Layer 9 of a small transformer language model trained on English Wikipedia (12 layers, counted from 0, width 128).
A neuron adds its activation times its output weights to the MLP's output. To switch it off is to set its activation to zero at one token and run the rest of the model.
A neuron's activation on a vector x is SiLU(gate . x) times (in . x), where the dot is the dot product.

Input weights of the MLP neurons that the questions are about. A number n stands for n times 0.0018.
n18 gate: -11 -113 23 -76 45 -30 30 74 65 -136 -25 65 -48 4 -48 4 -41 -169 121 97 53 -227 326 -100 -12 173 -11 71 19 -128 157 -120 87 133 -49 -19 -34 -61 -56 -120 275 120 38 167 205 109 -213 -72 -156 -79 -42 49 395 104 -117 -162 -218 -79 8 11 38 94 -87 100 19 19 34 7 -269 91 94 137 -103 42 143 156 -91 -184 -72 -157 91 37 -127 12 180 65 -83 231 40 -4 -41 -15 90 -179 -116 35 72 -120 -122 -243 41 7 -68 30 -53 79 -114 162 -224 60 175 -26 -186 109 42 209 136 -57 -199 334 -22 -165 80 -8 157 85 -19 -273
n42 gate: 78 79 -29 76 -22 11 32 -93 84 -59 128 -47 85 -252 7 -115 79 59 7 -42 155 -263 94 168 185 33 -76 -29 180 -84 132 71 54 -134 7 18 -46 90 -173 293 39 -93 68 -127 29 179 -71 -165 177 -108 -50 0 140 92 19 -198 -315 227 157 36 -46 140 240 29 -93 -65 -29 121 29 29 251 14 -11 -76 72 -7 29 -57 -122 -66 116 39 124 -63 -26 271 123 -238 63 29 130 -21 -179 178 140 -149 154 -174 49 87 -82 0 -204 150 29 43 -206 -14 -169 -110 29 61 111 0 -114 11 -4 197 -157 88 128 54 -15 -191 -78 -113 15 112
n90 gate: 45 -45 -35 -329 80 -38 -23 187 85 -125 -22 19 -48 -57 -235 -132 -11 -77 159 37 -15 -258 -171 -31 113 -31 -125 -128 61 -59 -7 184 46 263 -88 11 23 -8 71 38 15 106 -60 34 -217 -117 -236 83 112 8 163 -4 -45 -90 -258 124 -128 -254 173 289 -8 128 -8 -292 117 -118 -4 329 -149 -87 -109 -50 -4 23 -30 229 -91 -79 -27 -172 99 26 -105 188 31 85 76 87 -125 58 -22 114 94 -8 -174 51 151 -30 15 -92 83 -126 321 -26 -287 -79 68 -72 36 154 343 -144 -151 -98 0 120 -8 -50 -49 58 -26 -11 4 -68 -41 15 -34 -110
n94 gate: 37 -81 38 334 -86 30 11 35 133 168 36 -154 -55 0 99 145 -81 -19 -48 147 -49 246 288 53 65 -57 116 152 37 -51 96 -89 -11 -41 -232 4 96 64 -66 -44 220 104 63 -71 217 267 -41 -197 -77 89 63 97 119 -26 42 -103 222 -11 -27 -225 37 -160 -104 -94 4 -11 -56 -106 228 -34 130 -75 168 64 -89 0 134 -45 34 40 -162 -157 -11 -115 68 -209 -150 -168 -36 -283 -132 -198 -93 -162 15 15 182 74 278 -15 93 -153 -48 63 121 -301 19 174 39 70 -116 -127 -111 8 129 -136 -80 -140 129 11 -195 -4 -166 -37 -18 62 83 -79
n118 gate: -21 -14 -33 170 162 119 11 67 -37 7 -114 188 272 108 -145 -319 29 95 -25 28 18 164 72 -51 -77 -15 184 -4 180 -154 -39 25 -94 76 -33 25 -89 162 -78 -104 64 72 0 58 -66 -65 82 -7 -71 97 169 76 36 74 189 -26 21 241 197 58 79 -129 -14 98 -7 203 177 -39 0 -270 -236 47 -15 -228 93 -25 -14 104 144 -83 -51 21 -53 104 36 180 -58 112 21 -62 -130 35 -18 -7 0 -116 0 -57 14 -250 -79 158 75 82 284 -301 130 -17 67 92 -29 40 122 -41 -150 216 299 -106 136 -150 11 39 -76 68 -124 223 -149 43
n154 gate: -29 11 120 -134 110 125 81 -99 -49 -136 7 -41 -29 111 98 63 -26 -71 -155 18 -163 -30 63 -19 34 -53 -11 -151 70 18 -47 201 100 -218 -118 44 55 44 -25 -51 221 235 -150 156 143 -96 -135 154 98 29 -74 -129 88 -18 -171 -181 26 299 -218 -7 -161 129 162 -116 70 -163 -181 -291 181 48 95 -11 -39 -160 -235 -145 -155 -73 -129 171 19 -36 -146 -42 -239 15 -52 181 193 4 76 61 -29 4 -90 50 129 -51 51 -256 -84 4 -59 -62 15 110 -181 -215 -61 29 -52 188 -68 -137 -236 -4 38 7 -201 157 127 48 45 122 -146 -160 -168 -63
n317 gate: -108 -49 -202 11 -142 -185 139 -84 83 -40 27 82 269 -206 -77 -28 -85 65 156 84 -243 -126 -150 58 175 264 85 -156 82 -3 172 296 161 -242 -11 -39 63 29 -38 46 -21 -39 18 -43 -51 -11 -53 -212 -7 71 -100 -167 32 -87 7 109 67 -149 -92 -185 -42 21 -64 -54 272 82 -260 108 36 -32 -21 36 -123 89 39 -93 -189 -39 25 96 147 -38 77 0 -173 -94 -221 -28 127 0 -174 -93 67 -32 -58 11 -113 -21 77 57 -67 73 -7 -141 -57 -99 -196 47 -104 -35 -150 124 -84 59 83 -39 98 101 39 151 84 -169 -61 -103 -28 300 -194 -46
n18 in: 89 -161 73 -324 60 280 -79 31 -77 -85 225 -84 383 166 -48 -57 -60 -8 -38 -82 266 150 19 -142 -217 -150 -30 -105 23 -84 138 -45 61 -27 285 94 -26 102 -7 244 -7 -30 11 91 -433 8 -172 79 11 -49 -102 42 211 97 -4 100 -173 -257 102 -68 86 147 -162 -88 -83 247 -163 71 19 121 -15 72 12 -84 -128 19 -87 203 -178 -69 -57 -74 -93 27 11 -19 -110 4 -95 -184 122 37 45 4 -39 172 109 -37 -145 160 -34 -104 -68 -183 -153 38 -15 133 -165 71 232 19 77 -27 -62 -11 97 8 -113 -8 37 -8 153 132 15 -45 38 15
n42 in: 215 185 -82 15 -40 102 22 -150 -22 -169 -98 -147 11 300 -4 164 174 11 -91 154 -66 -71 -238 30 135 93 -117 -11 -29 -43 51 -174 136 -77 -110 29 -18 -73 97 200 -147 233 -102 118 -202 -4 83 11 -36 244 -51 -37 -29 -187 8 235 98 -121 -220 -40 -18 47 -47 30 -149 -18 154 -14 -231 -70 -258 -92 -115 18 -44 -324 -91 18 -33 -60 -41 -36 -61 -132 126 -4 -73 -15 -11 33 0 -78 -40 247 15 132 73 -40 0 -7 76 0 -91 -4 -96 229 0 -98 -34 -58 -37 88 67 199 -223 -32 -120 19 -160 -4 303 25 -192 22 238 -205 -66 -37
n90 in: 0 -238 73 -73 76 -91 -27 -43 174 27 -22 -92 -160 19 -64 27 403 70 -190 -112 0 77 225 -27 -12 170 91 49 -144 33 154 -166 57 88 57 159 128 -65 -168 38 -374 113 106 -8 163 95 -98 -53 -49 -34 251 198 72 56 -70 -47 87 -133 181 252 41 -95 -95 -12 23 -8 -133 -254 69 160 23 -80 -84 134 83 34 72 189 102 -191 50 19 -22 227 -104 46 -30 103 107 -104 -37 40 -128 23 -23 193 -148 26 37 73 238 152 -163 53 -23 -83 -42 76 -202 -34 198 42 -187 59 -39 -142 12 54 -294 -220 -131 38 -12 -179 -158 119 142 -15
n94 in: 12 4 0 159 132 66 -4 38 -21 115 222 96 277 269 -57 116 -37 105 -141 232 42 -147 8 147 -68 -21 100 231 -120 -298 65 -144 12 -212 -104 -99 8 96 142 321 -73 29 62 46 -102 -50 -4 45 45 50 178 -58 16 86 -73 241 -91 46 -13 33 4 82 -21 176 161 63 120 135 -191 -46 25 -142 -74 204 120 242 21 -169 207 -52 -138 105 -110 243 -59 143 17 149 260 -109 20 -40 95 -188 -118 -159 -331 41 41 0 288 97 -231 0 -155 58 -17 -142 -65 -41 -112 -41 165 136 354 53 225 311 -58 -130 -29 -25 -109 141 45 281 29 154
n118 in: -7 300 91 -248 89 -93 115 -226 57 15 -139 -169 51 -71 -139 63 -59 15 100 -99 -206 106 -123 -140 107 152 -164 -85 33 -112 -4 -85 90 60 116 145 -89 -75 91 -192 -51 182 41 213 34 45 140 7 -150 -52 -34 190 93 -143 -81 152 -155 -179 -239 -82 122 70 7 53 -70 26 -7 -92 -52 202 78 -79 -273 139 -71 -8 75 -30 104 18 154 73 73 -65 91 -114 37 119 86 -57 51 -65 -11 158 38 -23 -78 66 -99 -67 67 -102 56 -4 132 215 -220 224 -43 11 116 -220 -240 46 0 11 -118 136 -118 -91 158 -70 38 93 136 -322 320 -161
n154 in: -71 136 154 -46 -61 -34 114 -47 81 -27 -15 42 -7 213 -22 276 -41 93 -53 153 99 -54 114 119 -249 -124 -34 57 102 177 11 162 -191 171 -183 57 53 80 56 53 -153 465 -90 156 31 106 -120 113 116 102 53 42 26 64 113 109 -26 106 -118 -8 -139 42 -189 196 15 -115 -164 56 236 68 177 317 183 38 -132 -23 30 94 15 -51 -279 41 112 43 -108 -70 -145 -30 -143 61 -59 -51 75 15 -325 -153 -114 -285 67 95 -41 -37 49 86 96 -19 61 134 16 113 -286 0 -39 27 -108 26 4 -162 98 -54 -67 53 -169 121 191 82 119 126
n317 in: -128 -298 -104 279 12 28 -79 0 52 186 163 56 136 -166 -206 -146 8 -97 146 58 -179 16 -67 -100 -239 173 -147 -83 122 -69 -55 290 210 -91 12 71 -35 87 116 122 27 -177 141 -32 -57 -91 -90 -248 -85 20 -32 -20 130 -226 277 0 8 -150 -233 75 -55 28 75 208 -393 12 28 136 107 -111 -114 227 91 8 102 -12 -154 -35 -32 195 -40 -127 148 -33 -16 32 -162 127 -46 -92 -43 99 -35 -16 145 86 55 -23 349 32 79 -54 -142 4 -271 55 -261 -124 202 -78 163 -47 -101 122 -64 -58 4 -264 -102 152 -66 0 -40 28 -86 43 -72 -8

Output weights of the MLP neurons that the questions are about. A number n stands for n times 0.0032.
n18: -126 -104 -125 -117 164 -177 -105 33 -192 -79 -130 176 92 -47 82 -245 154 41 14 100 -239 -130 41 170 -79 -94 7 75 23 -155 -11 47 81 -26 29 0 -59 -11 8 -167 475 8 -35 -78 97 -107 -99 -161 -240 -97 -7 -69 190 -113 -29 -29 43 71 -88 152 -121 140 48 112 38 -85 -119 87 -10 -26 68 -92 36 253 -126 -155 -15 -102 92 -122 -137 143 165 45 -49 -12 52 150 -160 250 292 -39 -179 -230 -104 -128 -226 -61 -97 11 143 115 145 108 -276 -88 43 0 -32 -250 102 162 9 49 8 -102 8 -59 147 166 76 176 4 -4 94 -95 98 63
n42: 48 131 -139 303 -162 120 -92 50 26 -220 -176 13 -179 18 -31 -79 -132 -70 21 -90 -49 111 -120 -109 56 54 86 -51 99 -72 -163 -14 154 -76 172 54 -43 -51 -163 -37 4 11 -98 72 -234 119 159 29 -126 -143 -89 -145 14 -30 -54 21 -72 45 52 -15 -20 237 113 25 -5 -183 -71 -84 183 116 -114 30 -53 136 -7 129 -40 -46 -61 -222 141 -211 -78 257 22 53 69 12 123 -39 162 -177 55 -228 57 -44 58 -29 -124 -50 -4 -47 -137 129 -25 -16 187 194 147 118 139 94 -220 75 35 -237 132 -18 -262 -47 -35 -298 217 155 38 107 -220 -118
n90: -48 -137 0 87 85 -237 161 -65 -134 0 -185 109 353 -223 -174 -40 145 -45 49 -4 145 -117 48 -180 -202 69 -141 33 -7 209 61 -4 -192 167 15 44 -76 -71 251 -4 -61 -194 -96 -158 23 -165 -242 45 -58 -4 241 106 -7 66 -4 -328 31 -120 -265 -19 62 -22 -151 -82 178 77 -50 190 -83 107 45 -243 65 71 -42 -79 -234 -175 -66 23 -19 11 38 -134 -7 8 -30 -16 -91 36 -363 210 28 -144 -114 4 98 -53 -7 -156 101 -103 176 135 -104 -114 93 -77 -54 -147 22 31 34 -149 -75 69 -30 -33 175 -84 155 4 -148 -4 124 -62 -67 50
n94: 88 144 109 105 -90 -190 25 -202 79 112 193 -51 92 76 118 -248 -322 278 -27 -114 207 8 -8 17 128 -54 -129 -184 186 -182 -113 130 337 -33 251 126 65 -8 -154 -167 -245 161 -278 94 68 -122 59 8 -65 158 -89 -13 -12 -51 109 -108 43 161 46 26 87 -28 18 25 90 -74 -123 111 23 102 -58 -4 176 75 -135 -12 288 186 -126 17 -34 118 -106 89 -33 65 156 4 -168 149 -272 151 58 131 -19 -99 -43 54 30 -24 25 175 204 -142 68 137 -203 268 44 113 -306 -110 169 58 -262 -116 -237 -256 28 -187 -64 -90 144 -83 -77 -101 -66 -188
n118: 17 -39 -38 -222 -185 -160 175 83 75 236 365 -117 -36 -17 149 28 -241 247 -33 64 -155 -90 -4 73 87 -53 -205 92 39 133 116 -68 120 -152 -31 189 -104 -99 30 11 -39 -66 -16 -4 -74 176 -137 107 -63 -95 70 94 -81 -85 -143 -121 -218 155 159 -85 -264 171 15 -53 150 -37 15 0 89 18 -180 -84 328 32 -84 22 -82 305 -126 -29 -74 -10 -51 138 -188 -71 39 46 -181 -21 -32 210 37 92 66 -78 64 -65 -95 177 -54 98 221 61 -220 158 -71 49 -14 -11 68 -29 -101 -111 -72 107 -61 -21 -24 119 -52 177 -50 -154 33 -3 14 -119
n154: 117 -7 188 11 119 32 -171 -69 -93 -115 56 -89 140 -32 102 -95 141 104 -7 -127 4 23 133 46 -16 -66 -25 125 52 45 64 162 -45 -33 279 -127 351 41 -8 -109 102 -91 -51 73 130 0 120 255 205 -258 -97 45 -141 -15 -228 107 -81 -210 60 -38 37 -197 -162 -41 -472 42 -61 -110 62 -117 -75 -147 -212 -20 -23 -112 63 116 44 139 0 21 64 51 -133 -193 -18 148 60 -7 138 -204 239 -114 199 -44 -35 41 88 101 -67 109 -183 -205 -93 -110 -62 73 -71 131 -41 30 -118 80 353 -93 63 0 50 -32 -144 -29 74 -75 -96 87 -89 251
n317: 346 -45 -85 -26 -96 0 -158 -92 -83 4 34 40 126 -83 54 -163 68 238 187 -29 163 -115 195 -89 37 17 64 22 53 313 -27 -72 18 -97 55 -118 26 45 94 -118 21 85 -83 4 19 -67 -53 79 -157 -47 116 -27 -39 101 -37 -193 74 138 -31 -101 21 -41 -104 198 201 -64 -135 -213 84 52 106 -157 77 89 88 -83 -292 4 -107 91 43 -14 242 -81 -194 43 -269 -138 -256 -136 218 -123 -151 -59 38 34 35 -125 100 84 -335 -211 28 -276 36 85 -71 -59 -123 -30 -4 -316 68 166 80 80 -15 -63 46 202 -120 153 7 61 86 -29 68 -42

Each question names a token from some text and the token that comes next. It shows the vector x that enters the MLP there. A number n stands for n times 0.0073.

Then comes g, the gradient of the next token's log-probability with respect to the MLP's output, scaled to length 1. A neuron's effect is roughly proportional to its activation times (output weights . g). A number n stands for n times 0.00089.

"end", then "ang"
x: -32 80 -8 -53 -77 8 -195 -15 -8 3 104 -35 104 43 -157 87 66 30 116 -171 -79 -37 -53 101 -11 24 82 188 -51 -64 5 -54 200 1 13 -80 -89 3 -71 -107 82 -56 -144 -12 21 -309 -89 -20 -111 -13 6 -2 -29 127 62 -111 -276 65 -58 -15 116 -109 -43 -97 -109 52 -94 32 24 151 90 -72 -17 42 71 -49 -59 46 -59 -132 -97 84 100 -134 -61 60 112 -12 67 186 -63 49 -61 144 -240 -28 61 -29 -14 15 151 30 208 19 19 -90 -50 33 130 77 -47 -86 128 -107 -10 -164 -24 120 -62 -10 -82 117 -94 -50 87 -120 53 -35
g: -98 -197 51 30 -14 -44 -127 204 -18 115 17 -10 24 -26 -110 173 79 28 -29 -73 115 127 106 -125 17 54 -109 58 -32 -126 41 43 -11 -14 -40 -132 30 -8 73 32 -18 16 -8 17 -179 36 137 -102 227 -69 51 -1 98 68 -49 -18 62 -229 93 -67 -61 -204 -9 127 76 -92 -96 -43 -27 -260 -110 -86 45 -76 -60 70 -35 -34 35 -163 -159 -103 -3 63 -2 62 74 46 -49 -22 -82 -13 33 129 70 94 61 185 34 14 -113 138 66 -28 209 45 -264 49 58 82 15 -209 -25 -69 -253 -117 144 -163 -100 77 -35 68 -73 -19 -5 -9 147 91
Which neuron, switched off, lowers the next token's probability most? n42

"e", then ", "
x: -140 78 112 -65 23 29 -119 74 -74 110 -121 -83 93 109 -177 -6 89 45 87 -100 -86 -33 49 -11 -140 -16 -227 -20 4 39 -55 -69 134 -140 57 -58 113 2 127 -66 5 136 -48 73 159 -16 -222 58 -6 173 -121 -45 64 74 60 -7 73 254 -66 -80 -20 157 -105 -87 121 -50 -43 91 -99 -35 200 30 -74 112 28 -59 -50 -17 160 133 -73 -34 118 -98 12 -105 -126 63 -113 43 -81 89 69 -49 -189 39 -106 -22 105 -55 81 34 11 -47 -43 140 10 -241 -147 -109 -88 -136 28 -46 -150 54 -44 26 -36 -72 -18 -73 -52 6 -82 -43 56 0
g: -24 -48 27 73 -205 -16 33 9 10 70 7 12 94 -64 60 -72 -81 -37 34 -170 -173 93 -6 27 -76 -125 77 114 -48 -67 97 72 172 105 109 -70 -118 -55 133 28 -134 -109 -159 -101 83 -172 -110 -82 -41 91 11 67 -27 -47 -43 -11 -88 -14 -81 26 72 -29 43 323 58 -10 110 -110 -204 -103 122 -147 -64 -72 183 -115 44 -79 -59 43 -38 -57 58 5 -38 -66 202 51 180 -39 88 50 -141 190 39 -119 -36 143 -42 86 -47 9 61 41 -106 -11 -45 -288 -42 123 -192 1 -33 -95 97 -1 -171 -83 167 -118 41 -17 110 24 -125 37 28 68
Which neuron, switched off, lowers the next token's probability most? n154

"es", then "our"
x: 129 98 24 134 -61 154 -29 70 20 43 11 -101 5 144 -60 -4 127 -38 82 -50 -45 -102 -85 -45 -167 188 91 -124 75 -173 -100 -129 35 85 23 24 40 149 -98 98 31 -89 -99 -17 -104 25 -198 -112 -108 -63 24 8 153 -26 -106 7 -59 179 9 109 58 -36 -19 98 -41 -28 -43 -89 79 127 187 -20 -105 50 39 -62 -149 -121 56 73 -29 158 -41 -102 -235 47 60 56 -129 104 65 192 -12 0 -101 -94 -94 4 -105 -43 116 29 -175 7 66 25 67 -139 48 172 7 -32 -90 -95 62 -20 188 116 17 -60 -22 -69 95 -43 108 -133 75 -100
g: -66 -117 86 -140 -82 -49 62 157 151 198 -2 -85 28 215 193 35 131 65 41 90 -61 132 110 -97 -19 178 18 12 156 -34 132 17 -190 -97 -50 79 24 -23 -113 -215 -135 22 81 50 39 97 3 60 258 197 -121 -139 -69 -28 25 -55 -62 81 2 -73 -123 -30 95 -26 69 61 154 -105 142 -145 8 6 157 -42 -40 91 34 51 30 -25 60 44 -178 -54 75 -30 159 -57 -118 97 107 -9 -59 -148 124 70 44 232 -28 104 2 26 43 17 69 75 10 33 43 3 71 -54 -62 17 169 59 -61 -105 239 -78 -63 59 -55 -16 -16 -160 -75 9
Which neuron, switched off, lowers the next token's probability most? n118

"of ", then "A"
x: -39 56 29 -52 -20 113 -14 102 -37 103 -177 14 73 65 -71 82 -18 -76 -115 89 -34 -114 -205 -58 -70 -27 -179 -28 -55 151 25 -51 204 102 42 -52 -57 -11 64 -67 -27 15 -20 -6 -60 -36 -203 -18 -39 121 172 -80 16 173 53 -70 47 77 -38 89 103 -36 22 -49 -165 -63 69 108 28 -139 186 -103 -12 62 8 10 7 -118 19 15 5 120 77 15 74 -48 34 -52 -160 62 19 473 121 13 35 -56 73 12 -121 71 24 -35 159 -30 105 132 75 -24 18 -14 21 135 -51 59 -113 58 -13 50 -9 -48 -40 72 101 -2 -21 -139 17 -72
g: 55 -27 53 -33 -11 -47 7 0 -219 -13 58 84 176 -22 -42 26 26 -85 177 138 83 81 -48 12 -3 -35 270 -121 53 -6 89 -26 50 -34 -17 -144 -33 -185 34 -105 58 -115 -35 -129 -18 142 42 7 -35 62 -24 -50 -127 47 -86 44 -182 193 -4 68 148 214 -93 85 -9 -207 -7 -91 -77 -27 -33 155 70 -311 52 -69 63 -126 85 -19 99 152 28 50 -5 73 -61 -38 46 -65 -99 61 4 66 168 -135 60 -147 193 -197 -174 176 -57 -104 -115 -42 -122 9 63 99 78 -66 49 26 -96 -109 -40 108 -9 201 22 -89 33 -53 39 -13 45 34
Which neuron, switched off, lowers the next token's probability most? n90

"with ", then "G"
x: 153 3 2 -90 -46 195 -75 32 30 160 -147 90 135 -5 -156 22 39 -189 -59 36 -60 -25 -202 -38 -10 -13 -60 162 -82 229 54 -68 95 23 -6 -45 5 -17 10 -11 12 53 -150 39 -98 -69 -17 58 106 82 105 -39 -57 160 18 -103 122 -113 -112 27 97 -43 -10 16 -115 -60 -49 30 11 -31 81 -7 3 -44 141 40 66 -100 -52 21 -71 66 154 -69 79 54 189 -51 -50 39 3 431 140 -47 79 -102 161 -116 -40 -35 41 -48 99 10 47 69 43 -40 167 -43 -32 32 -51 32 60 -15 54 98 -15 27 5 10 103 50 44 -207 25 -99
g: 1 6 18 94 -133 16 -48 41 -50 -134 51 78 -78 18 -45 -72 -199 -81 82 162 34 119 -35 8 -52 96 77 -29 163 -50 77 48 -18 -71 62 -6 -161 -257 -22 12 9 101 117 -196 136 87 -50 26 -28 158 33 61 1 28 34 34 -25 36 72 66 28 79 -182 -70 -23 -246 -42 -104 -162 72 -23 35 230 -188 -44 -85 103 -70 44 50 26 189 37 15 140 36 -82 -204 115 30 -5 -42 -26 59 179 -175 2 -11 243 -136 -124 221 -18 3 -101 -93 -116 156 82 58 108 25 70 5 31 -88 69 141 -125 -12 -106 92 -18 -131 -60 -3 110 103
Which neuron, switched off, lowers the next token's probability most? n90

"tic", then "all"
x: 55 -82 -47 65 3 -119 -170 -101 39 -58 11 38 126 109 14 14 68 -98 -5 109 -34 -37 -18 46 12 -89 -158 22 251 15 -59 59 204 15 52 -239 -16 154 -117 -9 5 62 71 -17 -48 -15 -100 14 -160 16 15 -84 23 -148 34 212 -28 123 7 -213 88 -97 -137 104 -111 25 -43 35 143 8 58 -47 -53 70 115 117 73 -133 45 202 -47 5 -5 -270 -63 8 -125 99 40 183 172 23 -23 -54 -183 -46 -39 -49 12 89 -53 -138 37 -87 -149 40 -61 -106 -121 22 10 92 -21 -28 79 -87 -27 26 -28 67 89 -90 90 166 67 106 104 -123
g: -64 -130 40 1 85 -70 -2 104 212 -8 -15 -22 19 246 -107 45 130 34 -128 -86 42 16 126 -78 44 -169 -131 -123 -69 -9 -14 0 35 51 122 -34 -20 -10 18 -13 -32 97 -111 -50 82 -4 1 63 171 -91 28 -111 86 54 -56 -63 15 -109 175 97 129 -17 -23 -76 -14 66 -110 141 -46 252 -154 -57 9 39 51 81 14 162 24 -198 21 -37 -6 -159 -13 -52 138 -182 -25 -29 -33 133 144 39 106 -158 82 -20 211 91 -100 -198 148 -30 159 154 78 59 -207 -39 -26 -46 18 75 -18 78 -130 -179 22 -136 -56 219 -114 39 61 82 -11 48
Which neuron, switched off, lowers the next token's probability most? n317

"w", then "ed"
x: 55 -56 77 21 63 -3 10 63 50 165 -156 90 -40 -31 -17 -89 162 -43 -60 -45 38 -65 16 124 -25 50 -2 -55 -153 -40 21 130 115 193 68 -277 -22 169 -124 -207 -56 46 -78 -68 -34 -11 -16 38 -31 20 139 -66 103 -76 -29 128 -6 -99 69 -46 31 21 5 30 136 -29 117 136 101 -68 -141 113 -168 27 73 150 -3 -167 -92 13 -135 -92 -128 -54 -53 39 -61 -91 73 -30 5 164 -5 -58 8 -78 -122 -276 -140 90 52 138 -77 99 -40 -68 -55 76 7 124 23 -8 25 40 -126 -91 56 -110 -90 -17 32 -169 66 -78 1 -145 30 -157
g: 90 106 -63 -72 195 176 107 -64 -57 -13 -138 1 8 -64 -89 61 168 -118 81 -128 138 5 -73 -37 70 -5 162 -132 -25 31 -56 -35 -212 3 108 -77 -10 25 32 -143 29 -75 -55 -67 -53 14 -77 125 89 -83 11 -187 -83 16 62 105 -146 -46 -42 -76 -31 39 41 137 0 -54 34 98 -68 37 40 -40 35 -49 -46 -64 45 96 -125 -219 71 -17 -34 -160 -29 -11 113 49 147 27 -15 98 -116 139 -96 -58 -33 176 66 91 112 13 -174 -204 119 -96 46 -105 -187 -128 -223 116 81 -103 112 190 43 9 -48 -209 121 61 48 -175 -141 -11 -134 -15
Which neuron, switched off, lowers the next token's probability most? n90

". ", then "4 "
x: -53 164 41 -4 -64 -110 131 -109 1 -47 -29 -122 108 -39 -69 16 57 -134 65 110 -76 -30 -37 -90 3 94 -110 -53 -44 107 20 -217 60 38 -49 -170 53 -22 48 -157 73 3 -66 -78 66 -53 -11 -158 -109 114 321 34 -35 44 23 115 -49 95 92 45 23 -79 -41 125 -76 -128 16 -18 -89 144 162 -29 -200 72 123 -123 -83 -152 9 9 -75 5 -109 147 -79 104 -176 40 107 -47 13 175 -69 7 19 4 -122 -58 4 -17 239 48 -5 25 6 -60 8 -89 32 83 141 23 -10 -132 -7 -36 116 36 38 58 -65 -27 94 89 113 -74 49 -176
g: 52 133 156 -108 -43 145 -114 126 -125 22 -25 -197 19 26 27 -53 -67 -1 132 67 165 -154 -116 28 -46 20 119 88 41 178 -115 -65 110 43 -189 -48 41 159 -93 130 -70 64 9 78 -23 -125 74 224 -88 80 46 -14 39 21 17 52 -276 -27 -64 -137 -18 -66 1 -196 64 38 -144 66 -63 -60 -49 -4 -118 -206 -71 48 109 -81 56 154 58 -134 -16 -28 -14 -53 73 97 -44 -26 120 76 26 69 -97 -13 60 -133 77 -8 -92 -39 36 -80 -120 90 94 -154 177 293 39 -47 34 137 75 -137 -1 -49 -196 -15 -41 -10 -21 -71 44 67 -106 -110
Which neuron, switched off, lowers the next token's probability most? n18

"w", then "el"
x: -135 -159 -1 21 79 20 -18 24 -68 151 -30 65 88 -40 -102 -79 312 -143 -143 -70 -77 -135 -101 70 7 -21 36 3 -4 -141 -153 2 68 66 26 -172 -27 153 86 -80 -56 -132 -33 -201 -14 75 -195 91 124 -4 123 -114 -67 75 -29 112 -15 47 62 -49 105 -31 40 4 -68 -100 181 172 26 -33 42 14 -179 28 122 -36 -126 -84 -89 57 -59 75 43 12 30 59 163 -43 37 119 -168 165 -59 106 -271 -26 -127 -80 -65 52 -101 57 6 -20 94 -26 69 81 -79 102 60 -68 -32 77 -3 39 158 5 -52 -9 -69 17 -3 52 -76 -189 37 -71
g: 3 -107 -245 137 -86 91 -59 -85 -60 -139 1 -7 -116 -107 146 -29 26 7 155 -44 63 36 -149 -215 121 124 -99 -152 -115 102 -103 155 -5 -1 -33 -89 -45 -13 109 77 -99 29 -23 49 77 -68 -150 -219 144 116 80 -144 48 78 0 -71 -45 -96 6 32 1 -80 48 37 -41 27 -25 -51 18 -133 123 41 36 -183 -95 190 12 28 -1 213 125 48 -60 -16 -47 101 -16 70 -81 109 16 -69 252 -92 -197 77 36 86 -11 137 93 -74 -109 116 -144 165 -5 -51 70 -92 114 124 -65 109 138 179 29 -11 -95 92 99 -34 76 -53 -61 -76 -52 -105
Which neuron, switched off, lowers the next token's probability most? n118

"per", then "ts "
x: -107 193 193 -187 -165 1 -25 92 -6 50 41 -56 41 71 17 122 121 12 11 -139 36 -13 132 -80 -88 -106 -79 117 -34 10 -15 -35 62 -47 -86 36 -10 7 15 88 -75 82 19 48 -90 -15 -69 24 17 40 80 31 -176 115 -34 14 57 95 -52 -47 103 -60 87 84 -20 -88 -83 92 140 35 232 -61 -13 3 84 -14 -47 -25 -2 144 9 151 -181 124 -58 100 -171 -31 111 38 214 27 6 119 -79 -149 -142 45 38 183 17 -232 0 159 13 54 2 -26 176 -146 -17 136 -87 -207 -133 159 44 128 -7 -7 46 -4 90 -139 -18 56 31 -21
g: -3 124 35 -80 -143 -97 -91 11 -69 -30 -9 97 80 45 142 84 -95 -92 -29 154 -64 77 54 129 -54 113 -4 134 -46 -97 -58 -38 50 -104 -51 -142 5 -137 -83 46 -221 -43 73 23 61 -17 -63 132 -136 162 -158 43 -228 -64 100 -124 -99 86 -56 131 -128 122 -106 8 -14 60 -57 109 142 0 62 -37 49 25 18 41 -78 32 -26 -93 85 -116 36 -23 1 -42 36 29 -130 26 57 -106 -10 34 75 350 -100 119 -71 -329 -98 -76 -10 -28 -115 48 100 35 145 -30 -113 167 -4 304 -105 3 -4 16 8 7 -21 -135 20 49 9 -22 -77 -145
Which neuron, switched off, raises the next token's probability most? n154

"0", then "0 "
x: 12 13 53 50 -105 23 -26 63 135 35 -168 -100 -83 -26 10 100 5 91 110 192 71 50 46 114 -289 -70 14 36 -18 79 -40 -89 75 -49 -27 59 -61 -7 -121 73 -90 27 -24 14 -45 -53 -86 -150 -66 -12 57 51 20 85 127 111 -201 -2 -125 64 128 55 -15 -48 114 12 -108 88 25 -14 122 54 -239 14 -1 5 -45 -121 -56 16 132 55 -55 -71 -57 143 49 78 36 55 -106 36 26 44 -177 -125 -60 72 -185 2 118 -40 46 -94 -2 -187 181 8 146 27 -73 48 -100 -133 151 -6 2 88 -161 74 103 -73 165 -91 -25 19 18 -105
g: -175 217 116 94 121 -230 6 60 -170 89 0 91 -4 142 62 -67 -188 105 55 -33 89 -58 127 86 56 70 26 80 8 114 30 -44 11 37 -58 64 -37 -137 -11 63 51 -1 -21 -41 25 129 53 -15 101 153 -36 -17 25 -20 111 -75 -77 -191 -77 -72 6 48 126 29 42 132 -171 -60 -84 -207 126 19 -146 -21 -124 123 -75 109 16 139 -93 81 -69 -79 13 50 173 104 183 205 -23 76 91 137 214 -9 3 -26 -189 -19 -30 -40 -70 17 -8 77 -11 0 25 149 10 53 94 257 -44 -30 -121 -129 70 33 -63 -74 192 -56 -20 -19 -117 -173
Which neuron, switched off, lowers the next token's probability most? n317